Layer 7 of a small transformer language model trained on English Wikipedia (12 layers, counted from 0, width 128).
A neuron adds its activation times its output weights to the MLP's output. To switch it off is to set its activation to zero at one token and run the rest of the model.

Output weights of the MLP neurons that the questions are about. A number n stands for (n - 128) times 0.00059.
n115: 83, 84, 146, 108, 78, 187, 71, 137, 156, 46, 98, 123, 85, 142, 182, 153, 129, 133, 142, 63, 108, 139, 177, 148, 136, 110, 204, 133, 138, 143, 105, 114, 86, 181, 94, 144, 30, 93, 116, 142, 150, 88, 140, 115, 90, 94, 57, 106, 137, 83, 85, 135, 193, 81, 213, 180, 147, 171, 140, 63, 135, 181, 139, 120, 63, 160, 89, 175, 178, 164, 246, 53, 150, 99, 180, 195, 106, 146, 65, 166, 73, 120, 112, 98, 118, 94, 124, 158, 119, 130, 189, 155, 189, 131, 114, 115, 142, 189, 138, 108, 110, 147, 137, 145, 69, 119, 91, 116, 133, 112, 185, 122, 151, 180, 80, 112, 142, 204, 116, 118, 106, 129, 101, 143, 155, 167, 173, 125
n137: 103, 76, 134, 127, 187, 129, 168, 137, 170, 190, 135, 125, 138, 112, 167, 77, 109, 119, 162, 178, 150, 166, 80, 167, 89, 122, 147, 126, 151, 114, 51, 187, 227, 139, 116, 79, 95, 71, 67, 71, 147, 196, 161, 136, 143, 168, 169, 162, 150, 124, 143, 160, 68, 106, 128, 84, 115, 82, 134, 174, 120, 156, 150, 158, 97, 182, 187, 167, 143, 87, 156, 167, 151, 176, 145, 102, 138, 116, 89, 136, 137, 107, 122, 145, 210, 196, 165, 114, 140, 115, 81, 135, 226, 131, 172, 144, 116, 83, 116, 171, 100, 166, 166, 168, 103, 120, 131, 175, 119, 122, 71, 152, 63, 135, 111, 161, 118, 177, 150, 146, 166, 95, 168, 114, 130, 183, 123, 93
n309: 157, 71, 172, 139, 106, 157, 198, 100, 115, 81, 47, 123, 140, 167, 229, 142, 114, 139, 67, 73, 172, 80, 61, 153, 104, 127, 192, 81, 123, 79, 95, 123, 182, 168, 156, 111, 151, 121, 84, 136, 162, 141, 183, 78, 75, 95, 106, 134, 155, 61, 88, 129, 97, 168, 112, 180, 166, 90, 144, 119, 129, 112, 183, 119, 125, 122, 101, 138, 166, 102, 114, 161, 132, 161, 154, 112, 126, 155, 102, 151, 152, 141, 106, 168, 138, 90, 107, 116, 111, 52, 200, 157, 140, 163, 129, 102, 136, 143, 147, 169, 139, 136, 150, 80, 159, 126, 94, 200, 115, 169, 156, 145, 116, 132, 114, 205, 161, 111, 160, 113, 111, 144, 111, 179, 154, 106, 133, 99
n355: 130, 79, 126, 87, 91, 128, 61, 131, 122, 91, 151, 130, 186, 111, 239, 102, 201, 151, 146, 49, 112, 186, 109, 177, 135, 120, 98, 146, 132, 123, 157, 110, 142, 61, 150, 140, 133, 146, 148, 143, 103, 87, 157, 88, 81, 106, 100, 133, 160, 124, 156, 111, 95, 74, 87, 110, 137, 126, 141, 200, 68, 138, 93, 168, 175, 88, 86, 119, 76, 130, 86, 128, 91, 147, 130, 114, 187, 147, 137, 150, 153, 133, 153, 187, 150, 87, 95, 135, 144, 130, 67, 157, 124, 146, 64, 141, 158, 142, 147, 105, 126, 47, 144, 70, 132, 154, 122, 136, 105, 86, 81, 93, 90, 139, 148, 73, 97, 171, 95, 167, 120, 163, 73, 146, 160, 144, 155, 180
n445: 93, 95, 195, 154, 155, 140, 110, 118, 126, 128, 153, 96, 108, 209, 171, 151, 95, 165, 109, 178, 135, 117, 155, 127, 132, 193, 131, 142, 170, 7, 163, 178, 91, 121, 149, 186, 184, 109, 47, 168, 129, 161, 209, 95, 123, 124, 128, 169, 80, 165, 98, 109, 130, 90, 49, 114, 134, 75, 188, 173, 128, 122, 90, 178, 141, 89, 176, 141, 179, 118, 96, 147, 150, 158, 127, 145, 129, 107, 142, 105, 145, 155, 158, 82, 71, 118, 127, 117, 194, 110, 150, 113, 129, 102, 113, 139, 160, 131, 96, 96, 131, 142, 126, 176, 121, 165, 117, 121, 135, 145, 180, 98, 140, 125, 75, 159, 167, 86, 47, 117, 168, 125, 165, 78, 75, 131, 127, 149
n495: 47, 92, 140, 121, 124, 105, 139, 107, 156, 90, 133, 146, 82, 103, 171, 77, 93, 97, 76, 163, 148, 143, 184, 121, 121, 148, 124, 161, 89, 96, 141, 102, 105, 102, 120, 124, 91, 146, 130, 125, 109, 131, 113, 91, 117, 149, 143, 119, 146, 70, 157, 143, 123, 99, 156, 170, 152, 157, 174, 140, 104, 161, 137, 104, 125, 126, 128, 137, 131, 111, 113, 120, 108, 94, 114, 139, 109, 134, 120, 109, 106, 94, 155, 126, 141, 139, 141, 144, 174, 116, 105, 87, 141, 136, 193, 150, 144, 130, 118, 123, 130, 41, 108, 183, 133, 139, 122, 114, 166, 125, 117, 126, 142, 137, 127, 120, 117, 141, 144, 109, 115, 112, 188, 139, 127, 113, 108, 124

Each question names a token from some text and the token that comes next. It shows the activations a of the neurons there, in the order above. A number n stands for (n - 128) times 0.35.

Then comes g, the gradient of the next token's log-probability with respect to the MLP's output, scaled to length 1. A neuron's effect is roughly proportional to its activation times (output weights . g). A number n stands for (n - 128) times 0.003.

"in", then "-off"
a: 129, 137, 128, 128, 127, 128
g: 164, 134, 158, 122, 131, 114, 103, 91, 157, 100, 131, 137, 135, 123, 94, 169, 186, 84, 111, 187, 165, 90, 150, 93, 144, 61, 148, 123, 142, 131, 126, 108, 95, 96, 92, 124, 151, 178, 145, 140, 110, 130, 91, 100, 87, 134, 151, 136, 98, 88, 96, 102, 146, 135, 161, 174, 112, 153, 174, 96, 145, 131, 110, 146, 134, 28, 112, 137, 125, 200, 111, 92, 147, 127, 126, 121, 127, 146, 123, 155, 98, 167, 118, 145, 130, 109, 139, 87, 64, 117, 177, 135, 120, 137, 94, 57, 66, 146, 116, 132, 125, 165, 103, 138, 125, 166, 122, 149, 149, 155, 161, 96, 116, 118, 86, 152, 179, 132, 150, 114, 148, 162, 117, 153, 128, 110, 140, 161
Which neuron, switched off, raises the next token's probability most? n137

" tournament", then ","
a: 130, 128, 128, 128, 141, 123
g: 127, 144, 124, 98, 123, 118, 116, 113, 75, 128, 94, 65, 86, 118, 131, 157, 99, 150, 120, 138, 109, 190, 118, 102, 104, 133, 120, 104, 107, 92, 146, 151, 143, 146, 84, 152, 64, 100, 129, 103, 163, 157, 120, 118, 116, 121, 147, 161, 86, 186, 147, 144, 120, 162, 92, 159, 82, 132, 119, 114, 125, 176, 128, 116, 104, 71, 125, 121, 156, 112, 153, 62, 146, 90, 111, 161, 99, 152, 160, 72, 137, 97, 156, 70, 149, 79, 165, 155, 116, 126, 118, 82, 177, 121, 141, 171, 119, 94, 154, 127, 151, 84, 115, 123, 139, 170, 130, 107, 148, 168, 145, 135, 104, 97, 79, 81, 108, 163, 86, 126, 139, 118, 114, 81, 96, 160, 84, 162
Which neuron, switched off, lowers the next token's probability most? n445

" Event", then " "
a: 130, 129, 128, 130, 130, 127
g: 133, 85, 103, 140, 141, 194, 128, 115, 149, 80, 168, 97, 189, 113, 162, 150, 161, 117, 152, 160, 108, 113, 84, 100, 125, 133, 62, 141, 140, 120, 159, 138, 124, 137, 190, 179, 153, 88, 121, 142, 134, 148, 132, 113, 129, 95, 109, 105, 124, 102, 124, 198, 151, 79, 174, 155, 125, 176, 148, 131, 96, 157, 108, 78, 131, 129, 108, 161, 135, 123, 121, 164, 105, 151, 113, 91, 129, 145, 83, 83, 110, 134, 146, 131, 115, 89, 169, 95, 102, 114, 205, 111, 155, 161, 171, 102, 117, 106, 113, 146, 107, 148, 186, 118, 162, 133, 131, 140, 126, 128, 163, 96, 128, 124, 134, 156, 95, 97, 66, 163, 123, 155, 96, 145, 118, 195, 134, 138
Which neuron, switched off, lowers the next token's probability most? n115

" Star", then " successful"
a: 129, 128, 127, 126, 128, 123
g: 74, 93, 144, 135, 124, 90, 109, 125, 164, 150, 162, 138, 132, 145, 155, 118, 154, 146, 129, 122, 156, 139, 138, 109, 98, 161, 212, 134, 140, 87, 168, 139, 131, 133, 117, 127, 86, 128, 145, 121, 130, 93, 123, 115, 98, 126, 153, 148, 143, 120, 159, 52, 142, 184, 110, 119, 79, 152, 153, 90, 106, 190, 146, 68, 134, 94, 121, 121, 141, 109, 132, 172, 155, 142, 138, 124, 125, 147, 120, 162, 155, 123, 67, 102, 114, 137, 89, 95, 144, 116, 160, 100, 57, 171, 140, 134, 155, 79, 147, 110, 114, 140, 88, 101, 132, 165, 119, 119, 74, 101, 88, 115, 180, 79, 137, 130, 90, 91, 148, 72, 135, 84, 171, 150, 173, 161, 139, 139
Which neuron, switched off, raises the next token's probability most? n495

" Stu", then "ber"
a: 130, 128, 128, 126, 134, 127
g: 168, 130, 111, 95, 110, 188, 124, 163, 154, 148, 136, 165, 205, 209, 146, 91, 96, 113, 112, 115, 122, 115, 154, 104, 114, 158, 89, 122, 113, 156, 139, 111, 148, 145, 139, 95, 120, 112, 144, 132, 226, 120, 148, 122, 126, 138, 130, 82, 117, 102, 76, 127, 150, 117, 150, 150, 142, 148, 135, 80, 101, 161, 121, 89, 99, 157, 122, 116, 157, 138, 147, 129, 121, 179, 112, 166, 147, 170, 84, 105, 146, 140, 147, 96, 133, 128, 136, 116, 123, 145, 126, 115, 186, 134, 188, 105, 96, 160, 176, 132, 101, 113, 128, 75, 106, 77, 130, 141, 88, 147, 161, 123, 90, 177, 159, 93, 108, 140, 138, 115, 136, 126, 194, 143, 102, 93, 74, 134
Which neuron, switched off, lowers the next token's probability most? n115

"aw", then " A"
a: 130, 128, 128, 128, 128, 121
g: 143, 116, 133, 157, 158, 189, 112, 112, 118, 157, 160, 116, 139, 149, 166, 165, 168, 177, 134, 138, 106, 157, 95, 155, 106, 103, 129, 124, 80, 110, 103, 174, 131, 133, 58, 135, 141, 106, 107, 116, 129, 137, 122, 142, 161, 123, 192, 152, 113, 102, 109, 126, 154, 111, 111, 138, 86, 157, 150, 111, 151, 87, 63, 118, 132, 134, 62, 151, 201, 130, 153, 172, 136, 170, 133, 123, 158, 76, 170, 125, 123, 103, 67, 143, 133, 161, 160, 131, 99, 165, 115, 123, 122, 93, 164, 97, 73, 122, 120, 121, 114, 191, 139, 101, 100, 101, 93, 139, 165, 97, 100, 98, 100, 140, 118, 131, 110, 104, 174, 133, 153, 134, 133, 151, 149, 185, 78, 89
Which neuron, switched off, lowers the next token's probability most? n495

"up", then "il"
a: 127, 127, 128, 128, 127, 128
g: 119, 123, 130, 106, 118, 133, 164, 104, 178, 62, 89, 177, 156, 142, 76, 99, 115, 137, 143, 130, 146, 87, 125, 141, 173, 136, 176, 164, 128, 171, 122, 83, 150, 82, 159, 112, 153, 157, 191, 185, 105, 104, 136, 135, 147, 149, 135, 103, 155, 135, 145, 115, 102, 88, 113, 174, 152, 115, 136, 62, 102, 117, 145, 142, 154, 100, 159, 135, 99, 155, 80, 129, 177, 95, 130, 86, 139, 135, 137, 94, 61, 137, 127, 128, 138, 136, 148, 118, 158, 138, 180, 116, 112, 128, 113, 123, 157, 154, 116, 142, 113, 127, 118, 78, 96, 138, 119, 71, 148, 162, 175, 187, 136, 122, 141, 80, 133, 119, 159, 160, 140, 164, 88, 80, 102, 103, 183, 120
Which neuron, switched off, lowers the next token's probability most? n137

"imately", then " injured"
a: 129, 124, 135, 133, 127, 129
g: 101, 131, 119, 152, 138, 105, 120, 136, 147, 129, 153, 175, 156, 116, 108, 139, 97, 167, 147, 178, 69, 132, 104, 99, 160, 118, 159, 132, 92, 144, 163, 127, 120, 152, 132, 232, 172, 143, 114, 143, 129, 92, 138, 183, 168, 101, 129, 81, 80, 129, 166, 118, 160, 170, 161, 126, 142, 152, 75, 117, 129, 164, 131, 128, 123, 134, 123, 102, 94, 156, 64, 163, 130, 93, 195, 150, 106, 145, 105, 142, 149, 97, 183, 132, 112, 167, 111, 119, 138, 83, 122, 150, 98, 110, 165, 54, 188, 144, 141, 102, 124, 142, 154, 122, 127, 107, 118, 131, 189, 105, 96, 109, 155, 76, 115, 143, 147, 139, 123, 133, 117, 144, 158, 130, 138, 159, 155, 161
Which neuron, switched off, lowers the next token's probability most? n137

"in", then "."
a: 129, 135, 128, 128, 129, 125
g: 134, 113, 129, 96, 136, 176, 117, 186, 132, 154, 182, 142, 153, 126, 122, 141, 134, 128, 138, 159, 133, 146, 115, 131, 84, 128, 124, 135, 146, 88, 184, 112, 95, 109, 181, 90, 97, 89, 102, 73, 151, 113, 125, 149, 155, 190, 145, 121, 118, 113, 134, 149, 142, 112, 122, 130, 133, 127, 115, 203, 137, 86, 138, 121, 131, 178, 108, 115, 140, 82, 183, 164, 120, 157, 141, 134, 84, 88, 96, 138, 182, 114, 99, 143, 106, 162, 110, 115, 66, 107, 123, 114, 184, 121, 131, 136, 162, 115, 106, 167, 138, 97, 160, 104, 160, 145, 143, 155, 100, 91, 94, 119, 154, 113, 160, 165, 183, 101, 45, 124, 110, 135, 155, 77, 139, 134, 65, 109
Which neuron, switched off, lowers the next token's probability most? n137

"x", then "ion"
a: 128, 125, 128, 128, 128, 128
g: 105, 97, 115, 142, 162, 166, 120, 126, 184, 92, 137, 137, 123, 147, 83, 97, 179, 138, 120, 103, 110, 169, 140, 103, 139, 87, 166, 71, 105, 132, 131, 115, 147, 94, 75, 72, 151, 114, 164, 134, 103, 143, 172, 117, 171, 85, 164, 75, 130, 146, 175, 113, 137, 100, 102, 153, 159, 86, 155, 127, 149, 132, 145, 106, 154, 99, 163, 120, 185, 80, 182, 144, 146, 111, 108, 145, 116, 145, 103, 64, 142, 158, 118, 150, 141, 105, 141, 147, 83, 175, 107, 157, 100, 150, 95, 133, 158, 118, 134, 95, 95, 144, 123, 117, 105, 92, 123, 153, 99, 90, 103, 69, 101, 125, 106, 154, 100, 125, 146, 133, 152, 102, 183, 162, 138, 134, 123, 55
Which neuron, switched off, raises the next token's probability most? n137

" the", then " title"
a: 128, 128, 132, 128, 133, 128
g: 98, 154, 172, 90, 176, 116, 132, 143, 119, 122, 138, 115, 118, 136, 131, 110, 103, 108, 126, 143, 143, 170, 205, 71, 142, 180, 159, 87, 148, 126, 140, 127, 78, 106, 155, 134, 155, 108, 137, 108, 136, 124, 166, 109, 105, 150, 137, 158, 124, 141, 121, 101, 120, 93, 107, 118, 99, 141, 127, 134, 124, 53, 70, 94, 127, 84, 141, 187, 159, 121, 166, 125, 176, 74, 139, 85, 115, 163, 170, 111, 91, 151, 59, 167, 120, 136, 169, 134, 119, 162, 130, 133, 88, 119, 129, 171, 134, 131, 69, 111, 121, 142, 122, 112, 134, 123, 75, 112, 118, 109, 120, 101, 105, 135, 98, 164, 143, 155, 156, 172, 122, 109, 165, 180, 141, 64, 182, 152
Which neuron, switched off, raises the next token's probability most? n309